Layer 7 of a small transformer language model trained on English Wikipedia (12 layers, counted from 0, width 64).
A neuron's activation on a vector x is ReLU(weights . x + bias), where the dot is the dot product.

Input weights of the MLP neurons that the questions are about. A number n stands for n times 0.0092.
n16 (bias -0.029): 15 23 29 -15 12 -21 -33 -54 24 12 -14 -21 4 -32 -11 29 3 34 -9 45 13 -3 -1 47 -10 -34 1 13 -34 19 -7 9 -30 -22 -29 -27 -15 23 3 20 -39 -13 55 4 7 -36 -15 -15 23 10 27 -7 -9 19 2 -41 17 -6 -15 0 -24 9 24 -56
n18 (bias -0.025): 5 6 -4 -5 7 1 -7 -11 3 -37 -45 26 -10 28 -13 9 21 -26 -30 -1 -20 -1 -20 10 32 8 53 -52 -21 -44 2 22 32 95 -12 -39 31 25 -24 -14 40 1 23 -22 32 1 2 18 9 1 1 29 5 -23 10 56 30 -42 16 -29 -17 1 21 -8
n27 (bias -0.022): 52 3 1 0 -8 44 -1 36 38 -50 -5 -8 -22 11 -20 12 32 -38 9 -24 -47 40 -12 22 -13 -15 9 -23 -10 -30 -23 20 -8 3 -13 -6 26 33 10 -12 10 20 12 11 35 0 0 13 -32 -17 13 -11 9 -36 19 -11 -11 33 -29 10 -22 0 35 -34
n28 (bias -0.012): 25 -37 -27 3 -3 9 21 -2 -6 -31 -12 -11 -7 4 -21 11 -8 24 10 -1 43 21 2 31 38 -3 -22 8 -15 11 17 -7 -7 9 -5 -16 5 -20 7 -44 14 3 -26 28 -11 -6 -11 -27 -1 -19 48 -18 -2 30 -1 -8 -17 -28 7 33 22 39 -22 -29
n50 (bias -0.034): -24 0 -54 -20 12 12 13 -5 19 39 -12 -4 19 9 19 -5 -12 -6 20 3 -37 11 29 -29 1 -13 32 -25 -16 -26 -30 21 -35 12 -7 -1 -1 -2 -27 42 -56 18 6 -30 19 7 5 12 -17 38 -33 25 6 -3 -54 2 42 -17 -25 -1 18 7 -34 56
n66 (bias -0.022): 42 4 10 -12 -29 -21 -7 -3 21 18 51 -28 25 29 43 13 46 -1 8 -26 -4 -9 29 -38 16 -4 5 -5 -23 15 -37 13 -11 56 -5 2 11 -56 -7 7 -6 -10 -27 16 -4 -34 11 37 7 6 -2 27 12 3 -18 -11 -24 1 -18 -5 -14 -52 15 -6
n83 (bias -0.026): -54 -24 4 -25 44 -61 15 -11 19 32 28 37 4 -73 -28 4 19 20 5 -10 46 21 11 23 17 21 4 -3 -5 14 4 16 -15 -1 30 -2 -7 3 -13 5 13 17 16 39 22 27 43 14 -49 -5 -10 9 20 -20 -1 -3 16 -1 41 27 -23 -34 -8 14
n105 (bias -0.035): 67 -40 -22 -5 -31 11 52 7 -64 0 16 29 -4 -27 8 -38 -18 28 11 6 43 20 4 -11 -7 0 1 -13 -6 1 -3 19 -9 31 46 7 35 19 6 -33 13 -25 -6 8 -3 -12 -45 14 -14 -18 -36 21 9 -24 -19 -4 26 0 -30 39 -12 -13 6 -16
n106 (bias -0.007): -24 -22 6 -8 -14 -27 7 10 8 -20 -16 -9 31 20 -35 -20 -12 3 -4 -29 -5 -5 10 13 -11 -43 -2 42 16 -19 -6 41 14 20 -15 6 7 37 21 26 -11 -25 14 -23 37 13 1 14 45 31 21 9 -5 33 -29 -3 -6 -15 -28 23 4 -8 -2 -22
n115 (bias -0.012): 18 23 -11 -34 33 13 21 -17 11 5 10 -16 -45 39 42 18 -2 -27 18 -1 -9 34 12 -5 49 -3 -7 -31 2 -7 -17 59 -39 -3 14 20 -12 -15 21 23 -22 -35 -7 19 -35 -5 0 -11 24 -27 8 7 -2 29 -15 -37 -32 23 -20 -15 -14 -16 -8 12
n144 (bias -0.027): 30 -68 31 30 4 -21 2 -25 -10 -6 9 28 -8 10 -26 30 -24 -54 -12 -40 1 8 -34 22 -9 15 55 -37 -15 1 11 20 -6 5 24 17 14 15 -13 23 -15 -33 -13 -57 2 -2 -45 7 -9 -10 -68 2 -17 33 -43 -7 44 -39 36 -9 8 27 -13 -19
n155 (bias -0.012): 41 22 -10 1 -9 7 44 -26 -35 -3 -17 17 -21 38 -20 24 8 15 -12 31 -22 -13 31 -32 4 7 0 28 40 11 -16 -9 -36 11 10 22 -2 3 -25 1 11 -40 -28 15 10 10 4 -18 -14 74 11 11 -14 8 0 10 21 -35 39 -15 20 -25 4 -37
n158 (bias -0.034): 10 -35 34 -12 36 12 1 -39 41 -18 -14 -2 22 2 -17 42 -6 5 25 10 -4 -25 30 17 -9 -7 26 -4 2 19 34 -38 2 -23 -18 7 60 16 12 -34 3 -22 -22 -17 -13 52 2 -2 -16 66 -14 19 -13 -19 15 -29 12 -28 -7 30 -52 19 -10 -23
n162 (bias -0.030): 9 12 6 -7 -13 -1 17 -49 23 10 -27 -23 10 -13 6 35 1 6 -1 -11 -22 0 -11 13 -24 46 -42 -27 -6 -19 -19 17 25 19 -6 -5 18 -8 8 -61 -43 -14 -8 12 29 55 17 -18 8 -10 1 -45 -8 -9 -23 -6 18 -24 36 -37 -14 21 18 9
n170 (bias -0.035): 8 -4 30 14 39 -10 22 -48 1 76 3 12 15 17 -35 21 22 -31 -27 -16 -12 14 -36 17 -1 -21 29 -34 -27 26 28 -9 42 -2 -4 82 58 17 -35 -57 18 -25 16 -44 1 22 0 -18 -47 -9 39 -19 9 -29 -31 -27 -10 -19 -9 -1 7 -35 -29 -76
n172 (bias -0.040): 3 0 6 4 -10 -7 -2 22 -33 63 7 -3 -35 -37 10 -20 11 6 -14 2 -37 -44 4 -11 22 -32 -3 -6 1 -13 -24 14 -69 46 45 19 10 -16 -9 -37 39 16 2 16 0 16 42 48 -35 -10 6 1 10 -14 4 5 28 -13 -47 31 0 40 -23 7
n192 (bias -0.030): 19 18 11 25 -16 30 13 -17 -1 2 24 -21 -40 -5 48 45 -10 -17 26 -31 -13 -63 -15 32 8 21 15 -17 20 -5 18 45 0 -35 11 0 9 74 -27 -68 3 -61 -67 -20 -51 -8 24 26 -26 -18 0 25 4 2 -9 -9 -16 9 10 -9 -2 -22 -9 13
n202 (bias -0.021): 12 16 -39 14 31 26 -29 -18 -13 -8 23 1 -5 -2 18 -1 -36 -20 18 1 5 -12 -25 -22 -3 -32 -7 -9 -2 -11 64 13 11 -4 -43 -26 16 -11 19 8 -31 5 3 30 10 22 -13 11 13 -16 6 -11 8 11 -3 49 -22 7 10 5 -33 1 6 -15
n203 (bias -0.033): -24 18 -2 -45 -13 -4 15 -29 -24 10 -25 -12 5 -20 21 -19 15 49 17 -2 -1 -4 55 31 81 18 49 11 -30 45 -13 -26 -3 23 2 -21 30 1 -67 -12 -20 -29 24 -22 14 -50 -15 -51 3 -30 10 -15 -24 15 8 -12 43 -1 6 9 25 -6 12 -32
n220 (bias -0.046): 34 -26 -21 -11 20 28 -53 -20 38 7 -13 30 -11 28 -29 3 6 -12 20 10 81 4 20 -12 -6 -41 34 7 9 14 -10 -16 -12 -10 18 14 12 -10 9 19 23 -4 -20 -12 9 16 -25 3 -47 -22 25 5 29 -31 -1 -34 11 9 -1 -7 -23 0 -47 -24
n224 (bias -0.040): 12 -6 -64 -37 -1 -6 45 1 -6 21 25 -46 -6 -3 2 24 -64 36 46 -14 10 -28 5 24 -14 -54 45 2 -46 -12 -5 -17 8 23 35 13 -42 -28 18 23 -42 3 -15 -4 -6 10 -11 35 -6 66 -12 -33 21 -7 23 -14 11 11 -5 14 -8 -31 -39 -3
n243 (bias -0.021): 43 -9 11 -25 -37 21 0 -6 -10 -6 3 22 -12 28 25 -14 45 21 4 33 29 -24 16 -19 21 -2 -7 7 -12 47 6 7 -43 -17 -5 23 12 -29 -2 -33 9 -41 -10 -27 16 38 -5 32 34 12 1 -15 -23 -15 18 29 35 -6 -17 -13 21 30 -22 4
n245 (bias -0.017): -12 -14 -25 18 -25 -4 17 25 28 -4 5 25 2 -6 9 -14 21 -49 8 -39 -1 -9 10 -4 32 21 -3 18 27 -12 6 -2 -1 -1 -7 0 1 -34 6 16 -16 -8 10 -3 5 0 -5 20 -2 11 -49 42 22 15 -28 15 -8 -8 -1 33 7 25 1 -5

Each question shows a token from some text and the vector x that enters the MLP there. A number n stands for n times 0.045.

" his": 16 19 -12 8 -29 -33 -4 -19 -23 -6 10 49 16 6 -10 -1 5 -3 8 2 -27 -34 -3 -13 -13 61 -27 -23 -14 30 -25 -65 33 15 8 20 -4 8 16 19 27 0 -29 6 -30 -44 0 -3 10 -25 30 33 33 31 -14 4 -33 13 17 17 13 -12 5 6
Which of these neurons fires most? n66

"the": -25 26 16 -14 -21 -20 16 -8 1 -11 -6 56 17 4 17 3 17 45 -1 -8 -16 -24 -35 -11 -12 47 -17 -13 5 8 7 -72 24 -28 -30 -10 -27 -5 26 8 -3 25 5 13 -17 -15 -11 -18 -3 -24 -8 -3 -1 64 25 21 -14 51 -21 -5 6 13 -5 1
The three highest activations, in order: n203, n245, n202

"hi": -11 18 -14 4 -17 -6 -22 -3 -12 -27 -23 26 -10 18 -9 -1 0 28 -3 -29 23 -53 -27 3 -51 44 -33 18 4 21 -26 -8 25 -19 7 -22 -29 11 53 56 -16 1 16 -6 -21 -34 -12 -3 17 3 15 -32 21 60 5 22 0 25 -20 37 8 4 8 -3
The most active neuron and its activation: n106, at about 2.5

"s": -4 -17 -25 -2 3 -18 20 11 -19 -8 1 26 -9 -11 -3 -4 -17 -1 1 21 -25 -48 -44 9 12 48 -13 -3 -22 22 -15 -51 21 -13 -20 -12 -7 -9 38 5 45 13 -23 17 -37 -26 -22 9 8 -30 12 27 18 55 29 -23 -5 33 20 31 0 -11 29 22
Which of these neurons fires most? n28

"ff": -11 9 -15 32 24 -37 -9 -22 -16 -44 -24 39 3 6 14 6 -25 -28 22 -31 -44 -16 2 -16 -19 4 6 -4 -29 6 -30 -48 1 16 -6 -13 14 28 20 39 10 -19 30 28 -31 18 6 25 7 -26 -15 -25 5 42 -3 -6 -2 24 16 31 17 -12 24 52
The most active neuron and its activation: n144, at about 1.7

".": -3 -2 -9 8 -11 -6 3 -26 -5 -3 3 45 -14 5 -1 -2 10 -31 6 18 -8 -15 -12 -35 0 19 -8 19 -13 38 -32 -22 16 -10 -4 39 -32 -6 55 10 -7 -14 -7 25 -87 -18 11 1 13 -2 -6 -18 6 37 10 4 -10 -22 3 41 -11 -6 26 57
The three highest activations, in order: n115, n245, n66

"e": -8 12 7 40 11 -26 -17 -13 -11 10 -15 32 16 21 -10 4 -10 5 1 -21 -12 -33 -15 -20 -19 30 -7 3 -24 47 -42 -56 -38 -11 26 18 7 4 -7 32 24 29 18 -8 -66 18 12 -1 -2 -38 -12 4 32 32 9 -6 1 18 21 33 -6 19 -25 -4
The most active neuron and its activation: n172, at about 2.2

"ed": 28 2 -15 -3 29 -20 25 -6 16 -14 1 35 -11 24 -26 4 -13 -26 6 -7 -30 -28 -18 -14 -2 12 0 -2 -36 28 -42 -33 35 -8 -25 7 -15 -11 53 15 -11 1 -5 11 -47 -19 3 7 9 -22 -3 25 46 15 19 -24 -45 10 8 50 42 -17 24 13
Which of these neurons fires most? n115

" to": 3 4 -26 17 -19 -35 8 -6 17 -20 -18 22 1 -14 5 0 -13 -16 -19 0 4 -35 -7 -29 -22 61 -21 -6 -23 34 -19 -40 5 16 -11 8 1 0 29 8 -21 -9 -11 13 -41 8 29 16 27 -26 0 12 60 46 27 -8 -25 -4 11 53 13 -10 -20 15
The three highest activations, in order: n245, n66, n28

"pe": 0 -7 7 32 29 -29 -7 -25 -30 6 27 38 0 35 2 19 -8 -10 -9 -18 -39 -46 -36 -21 -23 -14 -5 -30 -35 -12 5 -48 -4 6 -13 14 21 6 31 17 30 29 1 1 -38 4 -13 9 6 -10 -1 -24 0 49 28 -14 -15 12 22 39 18 21 -8 42
Which of these neurons fires most? n144

" has": 5 -7 -30 -12 -1 -19 16 -21 -4 4 4 57 -3 -11 -2 11 -12 -12 7 -10 -10 -28 -38 -31 -26 34 -42 8 -6 24 -4 -21 14 14 -18 6 4 -10 32 11 7 -9 -20 34 -40 -7 13 -27 34 -15 2 2 20 55 25 -15 -53 17 27 46 19 -8 -7 34
Which of these neurons fires most? n28

"her": -6 -7 1 8 8 -12 -27 -48 8 -28 0 49 48 11 4 12 -10 24 16 3 -34 -5 -32 -28 -13 18 -9 10 -12 8 -36 -36 33 -8 -6 4 -21 9 46 24 -20 3 26 -1 -64 5 -3 -3 15 -7 -20 6 54 15 5 -21 -34 12 -5 31 15 11 23 9
The most active neuron and its activation: n16, at about 1.3

"ri": -25 31 21 0 10 -5 -31 -17 -13 40 8 30 14 -11 -1 9 49 0 7 -61 -50 -32 -17 -47 -17 20 -29 -9 -11 17 -23 -51 28 -42 10 -6 6 32 0 4 9 36 -13 -1 -27 4 15 -20 13 -9 20 15 -11 29 7 -1 1 14 15 8 32 27 22 -6
The most active neuron and its activation: n170, at about 1.8

"an": -29 37 -14 -6 1 -13 -36 -15 -5 -1 4 41 -8 27 15 -11 14 -5 -14 -18 -76 -21 -29 -34 -41 14 45 17 -15 20 -15 -31 34 6 1 -21 1 38 47 0 -6 4 24 -17 -11 4 -23 24 15 -9 -3 -4 44 -22 6 -11 -6 13 -7 22 1 44 21 4
The three highest activations, in order: n18, n27, n202

"or": -6 2 30 3 20 -13 23 -4 -9 31 -7 51 15 12 4 4 5 17 -7 -24 -36 -37 -44 -50 22 29 -1 -14 -4 19 -34 -56 4 -26 14 11 -9 -10 20 0 1 28 -5 -3 -55 -2 9 -4 0 -14 -13 -29 19 11 12 -8 -10 20 4 26 6 -10 60 33
Which of these neurons fires most? n172

"pp": -24 41 -20 6 9 -27 4 0 -4 -36 -11 31 12 27 25 2 -3 -18 21 -33 -54 -25 -27 -10 8 0 34 -6 -19 20 -30 -49 1 -12 7 -8 -17 23 -4 31 25 -3 32 7 -19 -5 9 -8 22 -9 -1 -16 -20 44 -37 -4 -20 28 13 26 34 1 -17 55
The most active neuron and its activation: n50, at about 2.4

" p": 27 40 -12 -7 -19 -34 21 22 21 -16 -11 19 -37 11 -29 6 2 -17 -3 16 -19 -27 0 -35 -9 30 15 5 -2 39 -33 -72 12 -32 -22 4 -4 -2 45 -29 45 0 15 8 -25 -4 2 8 1 -16 11 -15 -24 46 -1 3 -23 14 3 10 21 21 9 33
Which of these neurons fires most? n243

" an": 48 -9 -14 -8 -13 -13 4 -15 -3 0 -11 54 -6 -3 -9 -2 19 5 -17 -25 -39 -28 -24 -24 11 41 -13 -28 0 46 -21 -48 51 21 -6 26 19 -13 26 7 39 -12 -2 -2 -31 -26 6 -6 3 -17 2 -26 48 40 16 -14 -19 25 -16 25 -8 -5 -4 11
The two highest activations, in order: n170, n66

"ition": -20 23 -1 8 13 -10 3 -32 13 -21 -3 51 9 -2 -25 -28 -11 13 -13 -4 -32 22 -21 -27 -41 4 -14 -2 -16 29 -27 -42 45 -54 -18 -29 -24 -2 62 19 10 13 -27 3 -25 -17 14 0 11 -4 15 24 20 60 14 -4 8 20 16 2 16 16 15 18
Which of these neurons fires most? n16

"ge": -33 13 1 2 -18 -9 -23 -11 -14 -35 1 33 5 28 -7 -1 14 -26 -16 -29 -37 -54 -21 9 14 3 -5 -18 -5 8 -54 -37 -3 26 -16 -27 -22 -8 36 51 12 24 21 12 -6 -23 -10 -1 7 -5 -2 40 23 39 22 7 -15 48 -10 30 20 21 -5 40
Which of these neurons fires most? n245

" president": 21 56 -3 -5 2 -20 14 -18 -6 -36 -26 55 15 -4 -10 -11 22 -28 -15 -17 -49 -11 -32 -32 -7 32 6 -23 -9 17 -34 -32 46 3 -14 -12 -31 -8 51 11 11 10 7 12 -9 -29 10 7 -6 -8 1 5 31 23 16 -38 -11 -3 24 23 17 7 13 40
The two highest activations, in order: n18, n245

" the": 6 4 9 -15 -20 -39 12 -13 3 16 -2 58 9 -5 11 -3 2 -4 -16 11 -14 -35 6 -42 -15 76 -3 -16 2 16 -34 -43 47 -15 -10 33 -4 -10 22 33 -1 -17 -27 -10 -40 -21 -11 -1 13 -3 19 -2 25 37 -2 9 -20 28 -10 22 2 -20 4 17
The three highest activations, in order: n66, n245, n155

"y": -26 -15 -15 27 26 -32 28 -2 18 -8 4 14 -19 -10 -18 -9 4 -1 -13 18 -4 -27 -12 7 -10 48 -34 -16 -30 17 -4 -39 17 -15 5 -18 -3 14 78 10 -24 34 -4 32 -36 -41 -17 -4 10 -8 0 2 23 33 16 -1 -53 10 -15 33 -2 17 21 31
Which of these neurons fires most? n28

"ma": 16 13 -12 5 4 -9 33 -6 19 -41 -8 24 -15 52 -16 10 16 -1 -6 14 -18 -67 -18 1 -14 39 -17 -1 8 24 -20 -51 24 -38 2 -14 2 0 47 -13 20 31 -11 -3 -38 -50 -11 -24 -7 11 -5 -13 27 18 21 -7 -11 -1 -25 2 16 43 15 34
Which of these neurons fires most? n28

"==": 10 12 1 6 -27 8 6 -8 21 -18 12 87 10 -5 -16 -10 5 -6 11 -3 17 -9 -9 -29 -27 18 15 -3 -34 19 -13 -61 14 -1 -2 8 5 -5 37 -18 21 -21 -27 3 -64 -39 2 -14 16 -26 7 -9 -7 38 27 -1 13 -3 15 -16 3 6 34 31
Which of these neurons fires most? n243

" fa": 21 6 -15 -2 -20 -5 -1 -11 -5 22 -19 29 13 21 -11 31 20 -9 -3 5 -42 -54 -34 -41 -24 34 -25 -8 0 19 -20 -20 24 1 -24 34 3 -4 36 3 40 13 -19 -4 -31 -28 -11 3 -10 -19 -29 -36 7 38 8 9 -10 20 24 46 12 13 -12 59
The most active neuron and its activation: n192, at about 1

" de": 11 15 -23 27 -12 0 -6 -21 -15 -23 -17 31 -8 -9 -1 18 28 -23 -20 -10 -14 -36 -30 -41 -33 56 -19 -29 -20 42 -15 -45 -2 -2 -1 15 -7 15 16 -8 -2 10 4 40 -18 -13 -20 11 20 -5 11 4 -10 66 26 -21 -19 19 21 41 19 13 2 18
Which of these neurons fires most? n28

"com": 0 40 15 6 26 -9 -10 -14 -13 2 -14 27 19 -16 -4 8 11 -10 45 -21 -12 -40 -3 -30 -26 45 -33 -28 -29 37 -35 -57 -38 -1 0 -3 -7 3 36 23 26 22 27 30 -39 26 -3 4 -7 -30 -8 -10 -16 6 0 -17 -8 29 -8 23 16 26 6 26
The three highest activations, in order: n172, n83, n162

"le": -53 29 6 10 20 -1 -31 -37 0 -11 7 16 15 17 -16 3 -15 -23 -14 -52 -35 -45 -15 -34 -48 20 -15 8 -11 -15 -8 -27 21 5 -9 21 8 -1 30 41 1 37 25 10 -30 -2 2 13 38 1 7 7 19 -1 14 -1 -14 41 -22 46 28 -15 -5 35
Which of these neurons fires most? n106

"la": -17 11 12 -2 12 -27 11 -26 5 33 3 13 5 16 20 10 46 -3 -30 -40 -44 -47 -9 -32 -52 25 -8 9 -5 17 -10 -55 34 -43 1 33 -7 37 14 -9 10 34 4 -33 -20 6 4 -9 -5 7 -6 -11 -6 26 3 2 19 9 -33 41 23 34 9 3
The three highest activations, in order: n170, n158, n172

"ex": 13 17 19 -1 10 -31 -27 -3 -13 -52 7 -4 -35 23 -23 8 12 17 8 -11 -20 -29 1 -12 -22 36 -21 -18 -35 26 -22 -59 37 2 -8 -11 9 1 56 32 7 19 20 3 -29 -28 35 14 15 -14 5 5 3 21 6 -38 2 24 -10 61 -6 9 11 1
The most active neuron and its activation: n16, at about 1.8

"act": 0 27 2 1 15 -17 -2 -4 1 -9 7 31 16 -12 -12 -11 -12 -18 35 -4 -24 -8 -16 -24 -42 8 19 -19 -20 46 -56 -53 7 -30 -5 -18 4 -4 28 31 28 20 9 8 -28 36 9 -9 -1 -19 -23 4 31 38 7 -9 -19 33 -28 40 6 -5 -26 51
Which of these neurons fires most? n50